Layer 5 of a small transformer language model trained on English Wikipedia (8 layers, counted from 0, width 96). Numbers have three digits each and are written without spaces.
In attention head 2, each number of a token's query is one row of weights dot the token's vector x plus its bias. The head spreads its attention over the tokens so far by the softmax of query dot key.

Query weights of the head. A number n stands for (n - 500) times 0.0024.
q0 (bias -0.199): 469508460476548556528462568354438315590580535423624552396446385440571513585479385545492491303410469462321547627424431411616757582605475486579519362577499495594566404480502348615474526440534599561523597425360441477449332630623493434292568549573435331520522344579601528481433534528558632515
q1 (bias -0.538): 520945310473906407546560585176321576462499461514572824299442449614622475667671462514448444368413578316397767470383556476226780443640412487655713375561487637572797474428554301459592454334500622376338763779345378586685053645270320367348578509494389199537584503503856396229420501811571748396
q2 (bias -0.848): 673655248720703513654673716035285467627537689484422668190461290406495569678443406400499205335529351635298708523515703508362581225829528530106559391486390698279683317500401765778567694263490722563321537575148453679810227543595384408518526626454164419696914305395773327428442479721493444565
q3 (bias -0.426): 421710257715621435425638753365328508464651509383477696331391396324337673605475379437542256374704616675269538391464380802471550269769465474231632355493445793410458478461477560622400622330600515553418574645345505813687308475590363556607443529505118453580739574455748420483425537832381467730
q4 (bias -0.020): 543327483605419552377658543420331403690524616421579465524456547379609635432369401667497383493536523525413456539442625476606614518519299606589521522478384544478495435421547425548518517467576591377486341454478550513432648499573582695449546526403393546231582589768271537644544462515402522345
q5 (bias -0.057): 595285595618561417390447424343360485678653681615590442592505551549653654503469395598390636519528591450471574611349510458465624479457450585646496515463435480543550401486604538311514599416482478453638442428632466374431554600512561529494385528544492423230456357562348535501504556439541571392
q6 (bias -0.297): 382510577537588573382561292310235499592552621579525494638622602636552523418661648394532660436525678461614622527380725544212458509243606454465714575554439232431703481380410392416461584398375654488553661489476439366547235532465548285465583575596579381472479568640592651157455686427466420462
q7 (bias -0.084): 610799259562704477586420710453604574375422518335541507252365662360607465714482311641276231490548399454297641283547311520690538378859377482455400304407343739639374530709673347464537552571521462637571618690445537705666494417501370633292455434400411407632671311423444365648509240665495726469
q8 (bias 0.023): 336422506519312400490570376495632521575383379435551466484599376336501449358611519390649578583494362528456506584503417484467451520538480491406500498508426546590538502469481485538345387567561458535551529577563464382534493534510484406620646480416547515652499465614548486536378551471544436523
q9 (bias 0.072): 532639425574423533500542579436532516306416432479436537480629615518439543559587600569427323525380558440489507343449507788559513370591671357737470589477508354412527496623437611515573490368605453408412442633380524534575414537485402474455537495683497485589520592512413450570547468520415343519
q10 (bias -0.036): 586571414544487452568505520568399539603528517418612460581564417657558586628479529568512458467340688413575506585504556612502612442525500602534574546685564524572477508141535411411538485424548568536447512348388466512397432321519440459528421556477485430416400417577589395417476528484502604581
q11 (bias 0.015): 436657438454499439540465571640562474472612399438496546526424612464473427546444527601430418545507525477564495522496503478434545385604535530441643408392437378476649619438499311359504333553426565387554449524502515568645502611455496496305544493522536540613627375566431437486542563577484562562
q12 (bias -0.022): 443499545614460416649420305588584637624555560442509458407559488598615556504495500578532506442484334530399488359483514430501553484432491418417481611525539551351494562542491623445644615572340635494537471587461481546417458285494608469537484436519513513515504404542454422373525452495651366592
q13 (bias -0.014): 421624509467555554623327653389568640440551442478419479400578508420491297528538446318436622353433587321517491433501395556480478462477566451493479450442605407412432572522487637511521607670348476441641471554487550624531555483575447377496617483728562485614478506480498392514475416652581328583
q14 (bias 0.037): 443702502469642587436445540248474572485643401550615544528622533560521427514300686596568565625508556534646558451599460567445412437369534580330494758629436384373388554418374513561346559470523702465446555485533578430410402326349491521408335402434380473654308414604445536522614558438638586696
q15 (bias -0.034): 569578393589463422602419596501588552321375576573406480440560548495537582638468673439497406399478507460539616160472498649676398505526534509335558422624645454363454554597495618422559389514400392608286522551446435489435414378410464533551529348476393390596490717558425531611392625401402237624
q16 (bias -0.040): 554503522538372503528647473457479486655379462497599419479517440565509695427583533452453517464461508605551523467597559549569428549485532621469583731423532456528507325515533610454246654404602510548491348386457508494676530447517530584655587465552359395353583485470458606587431410356455389373
q17 (bias -0.007): 467588491584505607413425593542606527463682626499580612541575546424572312358528662415447501564387385588487306343534490528639299518451421483495414529521524271513491482637518400687505606525505452467526738498490484595498403506590516500461649479489689593627373704480449393454634497397381431444
q18 (bias 0.041): 457434391504583489437403469513525590741700664591642503373310418676636485580405580541436668515562512333532507645466463254307526401484605557494386492531537630677489441508555580494504350528565395417490534486490560489513427469537525450408504549444400608471444334473505444492433481456625597430
q19 (bias -0.059): 571452482422543406484511372592567573522381538455358460715382512273321393440426498488573422590527440662542674555647541437606638585490344492494366566534427643560583371483455576714662495703618473499439422548573460507469490580467448593589541476508426391343525501536433542462583399573434558363
q20 (bias 0.002): 524404583565380524572482603361458459321498517575463619494542608472550568350322513495530475448391534472527518449553375387567508472384561446456477504587529588463446503421437577602447566474500641621429591596390377507529613452535333600525553387625418571545538546612448590575463553492406459509
q21 (bias -0.019): 348540644414535531517513532498510455497438483369354573454359498549574377301447487396504571439541444464578509486524493509511457553613456550540534473507482483560523665452528539521625248505423445609535465455530550649513443430664505425481705513581628433424585537520521507479517402620579529430
q22 (bias 0.043): 411525508514585371554507458503507436547630568433617398466505479550467480658676552584305630497490545518512587527553386470458477512481524564384497494401400468470508506520524363383366533570408484662513474480357412514574343367431485521498534490461478543562575553357497502494484421436543611606
q23 (bias 0.049): 565431444450442472493513550470404525583625558512594641609517444564390551437659492451361634555569520417438406567468586607431725492434623631351514485565481349464552395547274614604456300473563425523550483438466488420490651483494517475715332408530463605620471559431476429261560438440572357593
q24 (bias 0.017): 518567493585407587618429779457644483386383331569540527440502690386383426561571345433679480498576502512510282423481496761713405571538562324436589475388581448494260570437491295438586460370412458423541551558613422610458432571374422497437544487615620333650436485528670549475599564490402525682
q25 (bias 0.029): 612565348450486501531625593378543465617423360485432619317449373587535616465466517462398619527600502361450402542524556315527554318538709318423411389493502527468516448598494626690484513553489506648524518548499632472418508451635491547489519538296400484397541442536550494491548492492551418441
q26 (bias 0.028): 489709426363674425501486446394433513430504536480574496443502533528657603491630569591552469466438537586496580463547505384391575512430564327372638386542595187354479601571394475505516477473482395467534634498472481512413474590518580390451347548630607571559432573461498524489581426451469423670
q27 (bias -0.106): 394566360473559361535438435573537498318309435344634436565581445418573517649779397527642370595502612526712514464595518637316549532508280522508572497449488577534462491473333146389603392448602609466479587668514448613653469639322466570677467417630649469550381600372593554435535400489405331483
q28 (bias 0.015): 420641397661554490519349572349544600393350548520507454370436632422475506374421372449449411493515540453494492417306352629585643722587523417498511387524642545500448497466438420690411552586573463414538485537524517401504424338454425652501426556498596566583385529503445447616417647509431679490
q29 (bias -0.002): 706655594354558458525422454463541555451428308477577481382554636478597481616563383607586346523400666451445359234560569489490427501615473488559464468452632386506472610496535294350549358526462557448353609611523353511425548575417556509526395458566591488660517621504566394528699510497397569429
q30 (bias -0.017): 670614415455508454564567525495529759467271449600500500658574540441496675403353543331463400590483528476466568343470611620482578419521479536496568539482371550482485534438351701559395547598490379536496575608337633529583657434423384523406488512462548408451584571497500267658660470421412513468
q31 (bias 0.071): 526521489372616562405435326594415491473694487379475626357341710520562398565550507519444409522629753348447532477599539455495420506499408531575498527488434325657422660514543532417406597664442422492450509647438420496412381391554501502357316524591618568599556593595399339494495593708384404589

Each question shows a short text with each token's key, already scaled and adjusted for position as the last token sees it. A number n stands for (n - 500) times 0.0012.

Then comes the last token's vector x. A number n stands for (n - 500) times 0.0062.

0 " one": 504410219826545618647764442538465520553546482531547443471540487555518572550355382612604481486505
1 " term": 475370172734526606682839450586509482500468509503470476439561517521488536543413469620530522447494
2 " as": 446356213807476563586857485563514557496506442512437426494573520448509483545462476613493496536436
3 " mayor": 513284237768410576617852481523548498466496448559487485449579523556479466552456458616454465550462
4 " from": 569293228801458532599825458534569563445507478514441422479597483477532513596542496585483504523432
x: 420509540467356262572565596796540615443498405498414643475473311594508548548404451570615599574608662563495363381461185521444675464555541484506497549501821634511344596466513535605448252439574259457504389379379471614388505587662537496459524304410411519550128507489521470536670394642608373647
Which two tokens does the last token look at most, in order? 4 " from", 2 " as"

0 " the": 504412222754516571587760449548505517508532483516520477441546509513515550484465447580572512513467
1 " MP": 406363312755533565625786487547510502484508452522494464464564503491509450552488484611485492540478
2 " for": 425328322754451566622767497529512507458529455504497465478554529464563478573508478613498470544473
3 " Dunedin": 439345266692402573627753519524548520464500453577528437452557512467504530553513455627484487524469
4 " Central": 572340279713414563627748469477513528459545474575509447407564542467509509549533465605535489524477
x: 469469577557414341537434570653691349571415365522563507487363415641545574381409404590528678622393641622454443332469248607492575474469448567276590625322503788357133636530395637549413410432434415621620628181422562584401496551621543600689526352471576730326180588327490468602774305556613569494
Which two tokens does the last token look at most, in order? 3 " Dunedin", 2 " for"

0 " and": 524399225722525597585764485579521509487508463496491454500534505493518543493488498606519478538465
1 " j": 400364314654547588662806502549511542471491488523521471460588491472534488527506469610514505553500
2 "ade": 421364301670490600641763502545546555487502458551458476438596534470500484555497427632510507558532
3 " car": 479359279620414570638812448502524537467469496539526472407563526483499489515504490624498486521507
4 "ver": 531372296633433552638805433520529550487537481559495459432589544482507498521482451642502459531512
x: 434486444511509405443492540738760358494449454533421462476518402743470394478444388648407458593549632484573620299492210699482466570398584647349570592582688688601394438541600472552356229553544343524472390399460520337501541455622517554613474135575591796607440504311343406572525264472610620596
Which two tokens does the last token look at most, in order? 0 " and", 3 " car"

0 " |": 490329129813533540604859502563528510492534459465461457525571526525498502493457452574484433534458
1 "\n": 468319170819516549596886487611508521447560462522475477496520506515526501567504496551542484571487
2 "|": 513348128793487441607888478551492536531550461475457445509575503473499490517501452544489443518475
3 " Registered": 474340196780385524630872478637491500490520446559434409494578585466547478560465436570505535527424
4 " electors": 600331233868464497581843469656570518471535487511489472435549560514461493580440454574552542551445
x: 580529551489387568537459555745344442361577425408485540515244586483592538630509593652583381553517578578504397293555149563494396455426496555631569535504545741421367661444361520561384376419534342379340342538246570556534585692771543529511582290565334606461355520561365451532705424624533407621
To which token does the last token give the most attention? 4 " electors"

0 "-": 488380206774512556599723477564511529498522481518484486478529521466501531490443458604506513534494
1 " Eden": 446381277718572596618756476522510510461487451545497454404548550452495519564491470654529503560490
2 " B": 424396271727450561608764472552509551467493473559527477399599513498532506523524485639526518562492
3 "le": 474389294705414563624759457586481521455483463554516467392623518500524517548489457647544501543518
4 "azar": 553379283699438557623769461557538532471496456561501499390589530493490523521506470662529489542557
x: 508520615500571437415531586757579392263336415392570594441426462641486468475522468662435486537537645596319581354469292641345515483530527662431566520578579575520350410559354431455409475472576387560602391329403561415419639354531515679952482546471498765529135614445273360774615283630564460515
Which two tokens does the last token look at most, in order? 0 "-", 2 " B"

0 " |": 492361199754527532584792501552522508493528466471468465520558521520498502495465461560487446528466
1 "\n": 474353232759513540578814489590506517457549469518480481497517505512521500555504497542534487558490
2 "|": 511377197738489452587815482542493529525540469480465455508561503478499492514501461536491453514480
3 " ": 536373303780406498613788485571549516448461465543468489490546553462543482545468481614546579545454
4 " |": 570372262771515458601814497580487534515528460488457444511565523487519452528485459558510500533475
x: 382588462517484371525469572835563589345652422444530510498519467707316619388455504667449295561620701695587374433513162582473373341412618413456483440487601549584433594458489516432350348463499300360416332535511557646544579532548625508513528397523374538563398635450361461690597385677555460622
Which token does the last token look at most, and with what share of its attention? 1 "\n", with about 30%

0 " election": 495366246659583588651700501520585459488494526503492461501502522479519480542415481602463472465483
1 "===": 471409235738496520603728488534559487468504496510490473498522533495514488547448469578497461521480
2 "\n": 485384228690496523566774500570489508472534481525472485504504512491514518539486491552538495549504
3 "\n": 487354264682456522569771496592476533477551481533438514496487510480511509537495514556564527541511
4 "1990": 560353260661455491625768509504532492548549500537491456504525526488487404527510462519524493501494
x: 387527593456401400472588670698762429283680378433620449497355600669392489416336539840453347438287612463546454353624167535515425387527617387489690527531486458403452614535588642592413366582631343508353484561541533573393672501665676504501441308650475497503303418443395362782531481424530551581
Which two tokens does the last token look at most, in order? 3 "\n", 2 "\n"

0 " ": 472385224737557550625790467542548524461452474519494473471554548465518503514464461640505507511459
1 " |": 458358213745500520592811504544525509481508454455467452503563515522505465497491461552485445519467
2 " Value": 421331235704459577638786463522497505483522464489518472410579552501479444533484445583499505536458
3 "s": 509359330719402551634801425562517569456521486537491462429572615511492478530466418654528522486495
4 " |": 552342211720480484597810485529513525479533464452468459461560527497498454483515453570493441498476
x: 310443479597412494503580479859592626338636496516513601517451487616341555380374463587520401603546609669383392397598103546420500415522415468547575473497678562669295533400513509447376411408556387396522447468460463500519600576578729530601428311564516637437396576471349517558638388582574502472
Which token does the last token look at most, and with what share of its attention? 1 " |", with about 30%

0 "–19": 492413260717585568648717455560585530492499477514529427437543471473528533515517460596545557514511
1 "99)": 450407230654488532635794474520534509501509524485511478534535538529509494523453463619488490511487
2 " –": 463383270726472529570798500551533525481515488473476446516552529505516501512475467581481493553463
3 " textile": 488337303663417560621812474468512485478526489508543470438534525506512459538485460578486485548498
4 " artist": 558319317700454530601792467528519505445513474523513496426547523526499460527484472601467469519476
x: 428434591548407472446542686834649489353510580430536558619395525608410395470538464596486604586481455701608499373533317668402432367574558551551478453624538736606165429569504595466404304565600355497476368352282465498355588480772595394493313377472554600529332535355480423693534260498503568548
Which token does the last token look at most, and with what share of its attention? 2 " –", with about 30%

0 " Independent": 515335195678580624671756474489532471501487486475532475474536501500507534545466492606473483496471
1 " |": 459343215738505535582812506512513494478507451457473453513554500505495493496483486560468428514464
2 " Walter": 390323254729452579601779498488504467459524462529521480420576487514501504555497466588478490586475
3 " Christie": 438325276714377569611780489509530518435506435553535505413593509498485499541504456617501446532506
4 " |": 543329223724482492592824484481511503486505450462492467506570491506493487486496478554485426510488
x: 341450576586471499493579514839522657347754451409540598513438404626360610360364453615438532509531621627392384449637102440439515446484455562571479492508687622597292533399546585442291480475553375391506410416489581566500584535617626629571363359508555605462361536374514440526653318570553513455
To which token does the last token give the most attention? 1 " |"

0 " Ferdinand": 500392232679568592630760462517542482485502509529517488448560486519521557539485441643498493534508
1 " |": 476375225743505519559789495535534517491511479489471469511555514509504517494477480559491448525479
2 " 153": 404388301758416533601785472494520511479543467527486459478592513495526474545488429540525501522480
3 " |": 510370263761464479570794484530509510497525461486481439511569513511502477498474463545490453524484
4 " 0.7": 562347290718442518593802484539526513451519434534490459483582520469522457533505459540491471554462
x: 355561553580257435538402562767649392435590533352408474540402450616472456647407554616556502409515628585342473430475190589619392329333458690521499512461542701607462618477776634574344398506494443360445300358340564602416610484630558477637426449546327726344342523361381421646756372643570512496
Which token does the last token look at most, and with what share of its attention? 1 " |", with about 40%

0 "59": 484401210672572558666731475514566473543530506498553456507544539453531527510451444611535482486500
1 " |": 476380238748499509561793492541524513497518468480489460502556520507501497492483461561495450532474
2 " 28": 425376309755425521604791473537520531477519437513510450493573519497512454536495453574511485534474
3 ".": 509372267758446511578772481558529519448506457513467439490560497487543477517486453557510491571455
4 "21": 596389322734443504622793483557548525493533431519486437490584526480512451519513430591512512510516
x: 416412639486385258418557621760609409372587398288438518583364424742497478484482513747463243579485644538433488277582245526483459324534524600584585596605454463551423487447628554528475466719486363515259375438490546517487725494601632587664430337594227648475260565408416404645725431586617513569
Which two tokens does the last token look at most, in order? 1 " |", 3 "."

0 "\n": 505377251719530552560769498597505513470550491533443504505497519496498518543477515555549499528487
1 "|": 491384222718482465579767491537489520522539493482448466505543502471491508516486478534492463497479
2 " ": 449392333757422504601753493557539502444462485538458489490536552464534487549461488602536576529460
3 " |": 543381286753460472585776499565491525504518477494454455508553526488512465525479471551501496518479
4 " Social": 566329284708426526624717490541466523444495468547485491400549507485520468557514487583529523541452
x: 454415728675282365572475582732594531464429384546602548485456620720394450399440437564602362527462570738589502529369213687435364506535547381437523471429357592434320518644557551583442474324494259559608399384464568734371631457653644401575495243568481619569303570354443267745586354512458502518
Which token does the last token look at most, and with what share of its attention? 0 "\n", with about 30%

0 " National": 491394205767570602644765441507494527495479462529493437413569525500512510527501420590474514468463
1 " |": 460351191756510542589815502532519513482501451460457441508555510511504492492489466566472446510462
2 " Gilbert": 401340239721471592615797503503508489464498442535526471419566538515488505560524456631494441593489
3 " Myles": 447328269721372584611782502527543530421458445551547485417569502536502527562530465645526432557526
4 " |": 544322200720477499593844495512518514480502451457483469500564500519494488492508480553491433514484
x: 338477532579465441461579504849499634329731448408566608488460428583328575381362466610481498557538643637365365462601124425459515438514487548601522448497680544602312560397522562466254469440623401372513377479515563589505528531606643585580377350482561629477328545419461446554658344606588517502
Which two tokens does the last token look at most, in order? 1 " |", 4 " |"

0 " |": 490339151794531538598838501560526509492532461467463459523567524523498502494460455569485437532461
1 " %": 371319268764557573640865480598483489440482436477446458462620501502511426536489468578478508538454
2 " |": 449323259768436498660878493537513505497539402445456456483610515493514427497479439578520416481511
3 " ±%": 547338206782386499631837463565489483449514470501460494469646471529478429504468436529465513561448
4 " |": 575349226789492448629857488535507480483571475426450463536577517536520466499455384577510410452498
x: 350536588516483362527575496759638636319854532481444558496424443664390548384354576638557513635523512698559355515550125576354444404493462472549488429560653537642429427330371594487368371447526291374414448473408499595549582570573570556586318396619531662483353468394430469488621347646514580585
Which token does the last token look at most, and with what share of its attention? 0 " |", with about 40%

0 "a": 517425177674571616684801472544508500492469484531478469487554518478523566541447475667558480488489
1 "st": 441420172681539617694783437565496519503499466519496472483546558503527542532465456672528493504505
2 " artist": 423315220695457597648812462557547477471505491516505495447548517564506501523443483654443486487489
3 "\n": 497367162756490512575824485587509499478555478524474472514537495506518549549467499562533480539492
4 "-": 531323201777519472587811501584501541502541466509468452513525510489516492490457467593485519562488
x: 278595508487489477495599534817551645400601399363398473495484555643340567427423448669420367483592600552535366342437284636491438441516604388638534478568752644517368550521554444494344402563488358289459465510498540618499451526666722312468488402526323573558276635453328452682623341692566523597
Which two tokens does the last token look at most, in order? 3 "\n", 4 "-"

0 "ing": 513404210724571637672814440561530544486497458492492435486547531483504513541487457685534506515470
1 " second": 418390204729546593677816460556478529545511415557542416495576543503519467490475433610510486458490
2 " highest": 441376162726497609655784456581472534525506423537504404471587515491515535522449399559516479496486
3 ").": 505358141727487529572845508593523503477482492494449467538529507532513528529470497579497488554468
4 " Three": 570345221742456548599864474575470520491523466529517455444542513556510517594488467566583509540506
x: 353479377589575226402422662768740493519453328437492584496424582662398492530333445555516368547462579439481524293513189547462405431493525500610494446589424562639354631407469545662254509496562456446617423474468577677364599509621676372511549336609390641557303560445538453642603246566692551633
To which token does the last token give the most attention? 3 ")."

0 ",323": 494390204674579577686732491504581488536531496474550444518536536453530539517468449606518478512484
1 " |": 467371227749501512569798500536525510490516462474486456512558514506500493494483462557488443533464
2 " 85": 411379295752423516605799486518526522479503441520509441497593505469515435539494450561513481530457
3 ".": 498385271776439502578784482559518521459516451519468432491573487489553482505474441548528489571468
4 "37": 600404321765427502621788490546552513498530443545498427493602519471507439518502436583535512510522
x: 392442611418378287529549592744566426413664412354464627536377463714471468513469550815482223528457570497490520260617277589489548314465555565564522624441422409512400492409668572572407440721517376569383306447420554587397625484602594607760351312549283653410300555413417476695615426600626575555
Which token does the last token look at most, and with what share of its attention? 1 " |", with about 40%

0 " Christine": 524344173712588625654804486517521477476496497494552466419568451523525597533466464624511496525506
1 " Bos": 440347168677542620675804471505520539513523502514552472448584519509491594554492457644464513572509
2 "wijk": 425350178712488592666781447510576546435510512534550452464577507507516554535493419679484464512485
3 " (": 507320192773447529597825445489538533492516463524487456496613487446506526518445493572496468592486
4 "born": 571321233800414512633786444537532485524548436556459382453590483492467447526449440558488466553486
x: 459474595448500405574643561844502463400644369377431523419473426674457413468359592641450483477529598692594459361443336446477374455417620629578504588520743776378314530573575540558341338461656369344378374427560514667419521509515622414507582365432354606380322583592332427545594251646602548538
Which token does the last token look at most, and with what share of its attention? 3 " (", with about 30%

0 " ": 474394245719553546616768469539544522464456476517494475473550544468516503513467464629505506510462
1 " |": 462369235727500519585787504541523508483507457458470456503558514520504468497492464548486450518469
2 " National": 430370256709462556609767457509476511479502444507472471410585544500510461518526428537487504524441
3 " |": 510348244748453510579768497524506523474502451474470449474554508527504471494503456549479459491473
4 " Gilbert": 562328261694426551600746506506498490466499448536522484413554538519483496556517459608492445577483
x: 269246559559449447457510482764603320338451450441548669415369294663356553433325381651443565584492452628559561354433280551489363510585569667610598465498477715490297492542419607611464409404664275481572498551499602478319677389491519505729437508522685607486369528558406415633797300656580473594
Which two tokens does the last token look at most, in order? 1 " |", 3 " |"

0 ")": 469394187732538555635857486558527515480493502471499450554557520530518509542443502627498477516462
1 " –": 445347212766526556585858510568540530486524491455461427514553522499515511510472478587478489550458
2 " jewel": 402294250701426590654840477496519524440517442489533450450553519517529469567502501611498452577491
3 "ler": 500326280703415532641862477549546528464502444531553494398588559524480466548482463660503425529508
4 "\n": 515320176749499491584848481574502530471558462527513472492543500515515520539502483551520466550511
x: 293512568607428468543546568759566586351609510316493573523448564522323617612440468607510499551464604689568353306563130539407531385544540531628423458461572669662517575339530461616367459534635348346475485382404487485520547481695633432470488394500536645626178515516360478563697245477463501553
To which token does the last token give the most attention? 4 "\n"

0 " Atkinson": 514371152713580633686729455518563497476524503530548463477548549510477598548417442671516466521501
1 " (": 458342220806513553578836450511528536488509461540479472479610506457503517519438484573497463601485
2 "born": 400344253824474543608795445543531497518545427570469403438609504487460468508449433561503459567495
3 " 1955": 470352254815387536613807475529584512507515436616530421502601557482491445506506433574479487516492
4 ")": 544348179719505507642868458513534544491462475500527452540590523502497487515470483599512473530487
x: 372549569641427294457509645682544528402738443413616688455347401687442510460463482736437536481391679570545468441502065550341556328607542344645529495534623718669354552446499411486294454522606297429574385322487606381470437439700529486653334412380520599498382496500336513680703426613691476560
Which two tokens does the last token look at most, in order? 4 ")", 1 " ("

0 "\n": 505368233735532556565788497604505514468553490535439504506497520496498520546475517559553499530486
1 "-": 480333237750482547593768499562529548486520479506466463511510518493508496491468463579482519553485
2 " Chris": 394327312744469559613765495537498496440499481557526461409541446512506489567498476610529492542494
3 " Bailey": 445332309698386571636753485532516520419502468543530484392550511495494529570548443625559469525513
4 " (": 549309267726487502582799457492508528484505472526486484470585506473497498517463505541490472590487
x: 215574573569584588508516412712398606367552426426518590435528462580372545630353442627377491569609666593382374423573183449490498538498585473515464521436585688552307558497504572566217370434572303344460339399605460548429656463757730668519500362450434663553279591505437534632687211447554572602
To which token does the last token give the most attention? 0 "\n"

0 "|": 480387212693502500570680494552505498520528510490479481509532498496501549510464492536493496505477
1 " ": 427395303719501523584708478555527507463470486532477497488539542474525509522473484585526562530466
2 " |": 489394282726462491570723500560504521501523474490462459509547520489513487509478474551500482514478
3 " McGill": 474373305681418534595714510526493515461515476554511479405563505486513505533536484575531492536461
4 "ic": 563380362712447527588713473532511561461507460564532480419571542521505479531526477603537509518523
x: 440492638568521275589563744748620386324550362457583486432389457605317532499374425530621548540467552546521404452464357672420516575404462644324483450487524492471265328442492562587464409495571345673635495418531521604330532402558468700834256339574558640574397635346176519791771297496452475574
To which token does the last token give the most attention? 0 "|"

0 " Mul": 514376232703584622651746484521560532445512516563516430416552506470527508547509484658499479547503
1 "lin": 443410236700543574657783451542546508466497493562524478428585529476493505536506449668517483525515
2 "s": 445400302736455564615824452541521530454496484546506475493564551522501555549489458682540495530507
3 " |": 506376206753476498570813496539516514495522463468463455520561519509493512495479468566486444530472
4 " 2": 606385311773475509612820464511475516465533426491500457496597543486511463549472409557525485532469
x: 250444535541463287401451594804647609410541426461494608440343347553338451557373455723519445561514614566357407440415172493495437374383457599575592500596508613567364597528560623590293393582514295453519343402525491562410604512593673472547455506630218700479435585477487552661707394576655498532
To which token does the last token give the most attention? 3 " |"

0 " election": 494336189695601607684744501524605450485493532503490453501502527474523476551396477624455465457479
1 " in": 435362256809549571594788484527595501462478483516487430473554465464556461582489518606506474538428
2 " 1959": 426393226770467554608817500538593505494520467558525377517545549487524473529505447587489484529462
3 " he": 499346253743417554610850512558515558496479468563570430467546484500522498521471506605528447527481
4 " was": 541326236740473533602829484565491533488508413525493425546559521474530493517438428579443447516445
x: 385495569560359539438437554909511607308581319445524575531396296661414512500497391529481513528665520539483408554565257490486524315505573563677445542436655752422412548476515481525359579582598349461511404451432537335445597516582600473378528342423448621690430562438392447612644318581490561416
Which two tokens does the last token look at most, in order? 4 " was", 2 " 1959"

0 " 1953": 492381189653589587682708505545579497532533519530523443514508584487508525511454456590525493480500
1 " for": 462382256747550580576784473558535515476509480511490449457527523483527501540533481599512477562463
2 " un": 442343274731494579598755443565508525457497447558501455435550472491540454520489469624491504551470
3 "imp": 482351325711444555605778457552473524436497408548494462430558495466503439525520445661502450545465
4 "rov": 539378308708455546618802454554514535476494405563493470443577516485461495528524434636506475506504
x: 527367486561412334545580610820637383295432487311439552524459469632501386634488546713437349577562670652487553516459246438471574523425474687447493447538648551300376420527474436391369404551487236617485396354435618500435631454584577595575540470651387802553188542391502350708649342553465513492
Which token does the last token look at most, and with what share of its attention? 2 " un", with about 30%

0 " jewel": 492368274626563608673720472484537499472511489503543467458534502521530496547440484618503454481520
1 "ler": 458398275644525560652741471526556486497493483514542491477548525525507514544433472646497447490501
2 "\n": 489389246698499522564771484571498505486551477520477479516530495511511531534485494542539487537500
3 "-": 522353269712490501572755496559500549497528470505472466515522501497511490489474469570501522557487
4 " Christine": 566347306687424521591750507535484487458504475551517488409551469516514513548517463586551501542495
x: 402437515506456243422435620722569571467356550448603537367480481590294481482310326489391303489487448734686520354481309651548303527502618567567593475560479513475180638582511576541417441536799373473678326479433676530338560487629588436725413429555539667630223579423402308671604287625541600599
To which token does the last token give the most attention? 2 "\n"

0 "imp": 513387169737562645705848428548500505463479452548516462459546513482527520531473448756490462528489
1 "rov": 444387148725544612717857432569559510491486437535519465479589509497498555539466426703500482499494
2 "ed": 433387179798470590675853442555571539459512464525473423515572539506522546575458406694513492508485
3 " value": 481317124714440613694861450558528495487495520484507449480548530487522530542425412652489504508465
4 " rating": 571307133710424569694850464573513509500526506478497446491626511475503511547412398640470505477485
x: 433558485499404381527517602817637501426428500543499565530394558743450440486428465586586486517616657540540367345535249663283496329408423361651529537590521531646373395514580455478357386571634251421492307411247488506508535582762579406571446330665544760519387354499492521489582341611635577503
Which token does the last token look at most, and with what share of its attention? 3 " value", with about 30%

0 " then": 502398213689557618651786512576511517497500448524517429517532515501533560541468493618564457496474
1 " stood": 436331235701540613652756489559510539443490464523501455465529524500516533545416415619500479466485
2 " unsuccessfully": 440333245714453578645745472569533551393455493538520458479510523522485515563419446643485486472495
3 " for": 487330239754454555578797489549530516450505473493465445495531521493512505565496464600491467547451
4 " mayor": 569298271735466545603791498515562488462501460537518478459561524563489476557469460612465475548464
x: 429372628426299364444655599778528410377376539380560528498402525639367430505484584630556530668575614587580542426520260571427541412552643470631508449589511820570174565546374610497334358542672355505391438444336582576401614558693569407505478366483525632475252469394677411627668187540516376549
Which two tokens does the last token look at most, in order? 3 " for", 4 " mayor"

0 " 1950": 492366136723592597715797494516594474557543531515552417510522564498535502510449428625522489466505
1 ")": 443383167757490545660884489553522535490482495485519444543556539500517497527446512637523480514473
2 " –": 442312193783466556591888511563530531491526486465463428506545531490514505504479482588483492557461
3 " painter": 499243229732389576636870472519521478455501480501525481425544523549495436547482467588429487569477
4 "\n": 513301132767496499586858487579503516466556470530490470506538494515513544550485483547517471544506
x: 286521580592436469520583536752548613332597515317493574523457562513287624608421457571527518546476595661600364315546151527374518370548518509638430462491590664679526585345518466643383439499654334335436498374428493509507557519685614359460483375501532664609172525547397502557693273507503508543
Which two tokens does the last token look at most, in order? 4 "\n", 2 " –"

0 "|": 471340093774503500598755491573507498528540515486471473512546497494502570514448489552490494508467
1 " Registered": 410353188764551561655770468600506477491500481539441412502564600466555511555441431560488562502443
2 " electors": 427304217816425541609761471615555486472536518500505490438525577499475517553414468595531529503459
3 " |": 549364202829458455575799536553539518497534470505470437538555552450506512540445459606482408495480
4 " ": 644321320798468479639753542494558507395441466540475496539543627388562482568407431658475492528445
x: 239585548392304552532588525591437602342508482544502473640337356747393655581356383771586532535489633588448337547429225735384381411505537521600573525596682626474324464458480670526292424502497191575598424450439466672567768515524679329648588302427282744446377501379416531480600413635534515548
Which token does the last token look at most, and with what share of its attention? 0 "|", with about 40%

0 " G": 492360225663589600671730479551521531480504473520535473435577509509529540494476473629494522529482
1 "off": 422404263695535573666749471573545531473521459529505455427604532502517519522449487642510494504472
2 " |": 482381230746470502575797498537515515489523465471476458509555524501499504491490485565498445527482
3 " 10,": 499364285781404520604755471527513513473530442520459460514583525482525461526483488548490474588468
4 "4": 584411335787458490618769479532492506501558444518478416487613514450496455522482421579533515533492
x: 387526498537357277561501525728557526442605369384482605515291497636409485511325539815412324436627655629411477347490177629468429432430507508511506623520567607479360642519538556657623479685534242482427238282577487527519552387611583534609452504676230697363379608466373498556693409468658487468
To which token does the last token give the most attention? 2 " |"

0 " 20,": 509381273737577558622731477532523503514533453531471436523566486489537484506467452567499459561486
1 "4": 430407306730525538643755480531510518522527451506506427476593513455513485506480422596526499511506
2 "16": 439398290725440529634760485541546532518524473513527446474566532473507500521504445603526495498506
3 " |": 517383238707474487570785494538517514507519463468493455513559521512503488494496466548489451530480
4 " 85": 593379292716463498595786488524514524489501449513505448508582509479515450538496457556500484526462
x: 281438478613348324505531647690667582369644373391492522539326337685455517556491510637480361444457593448434394366457204560492420307442407527603555495500491621596347606510690699552355486523659281529632303419497481536309636491642703587649426335592278684540373537505367506657759366576633574470
Which token does the last token look at most, and with what share of its attention? 3 " |", with about 50%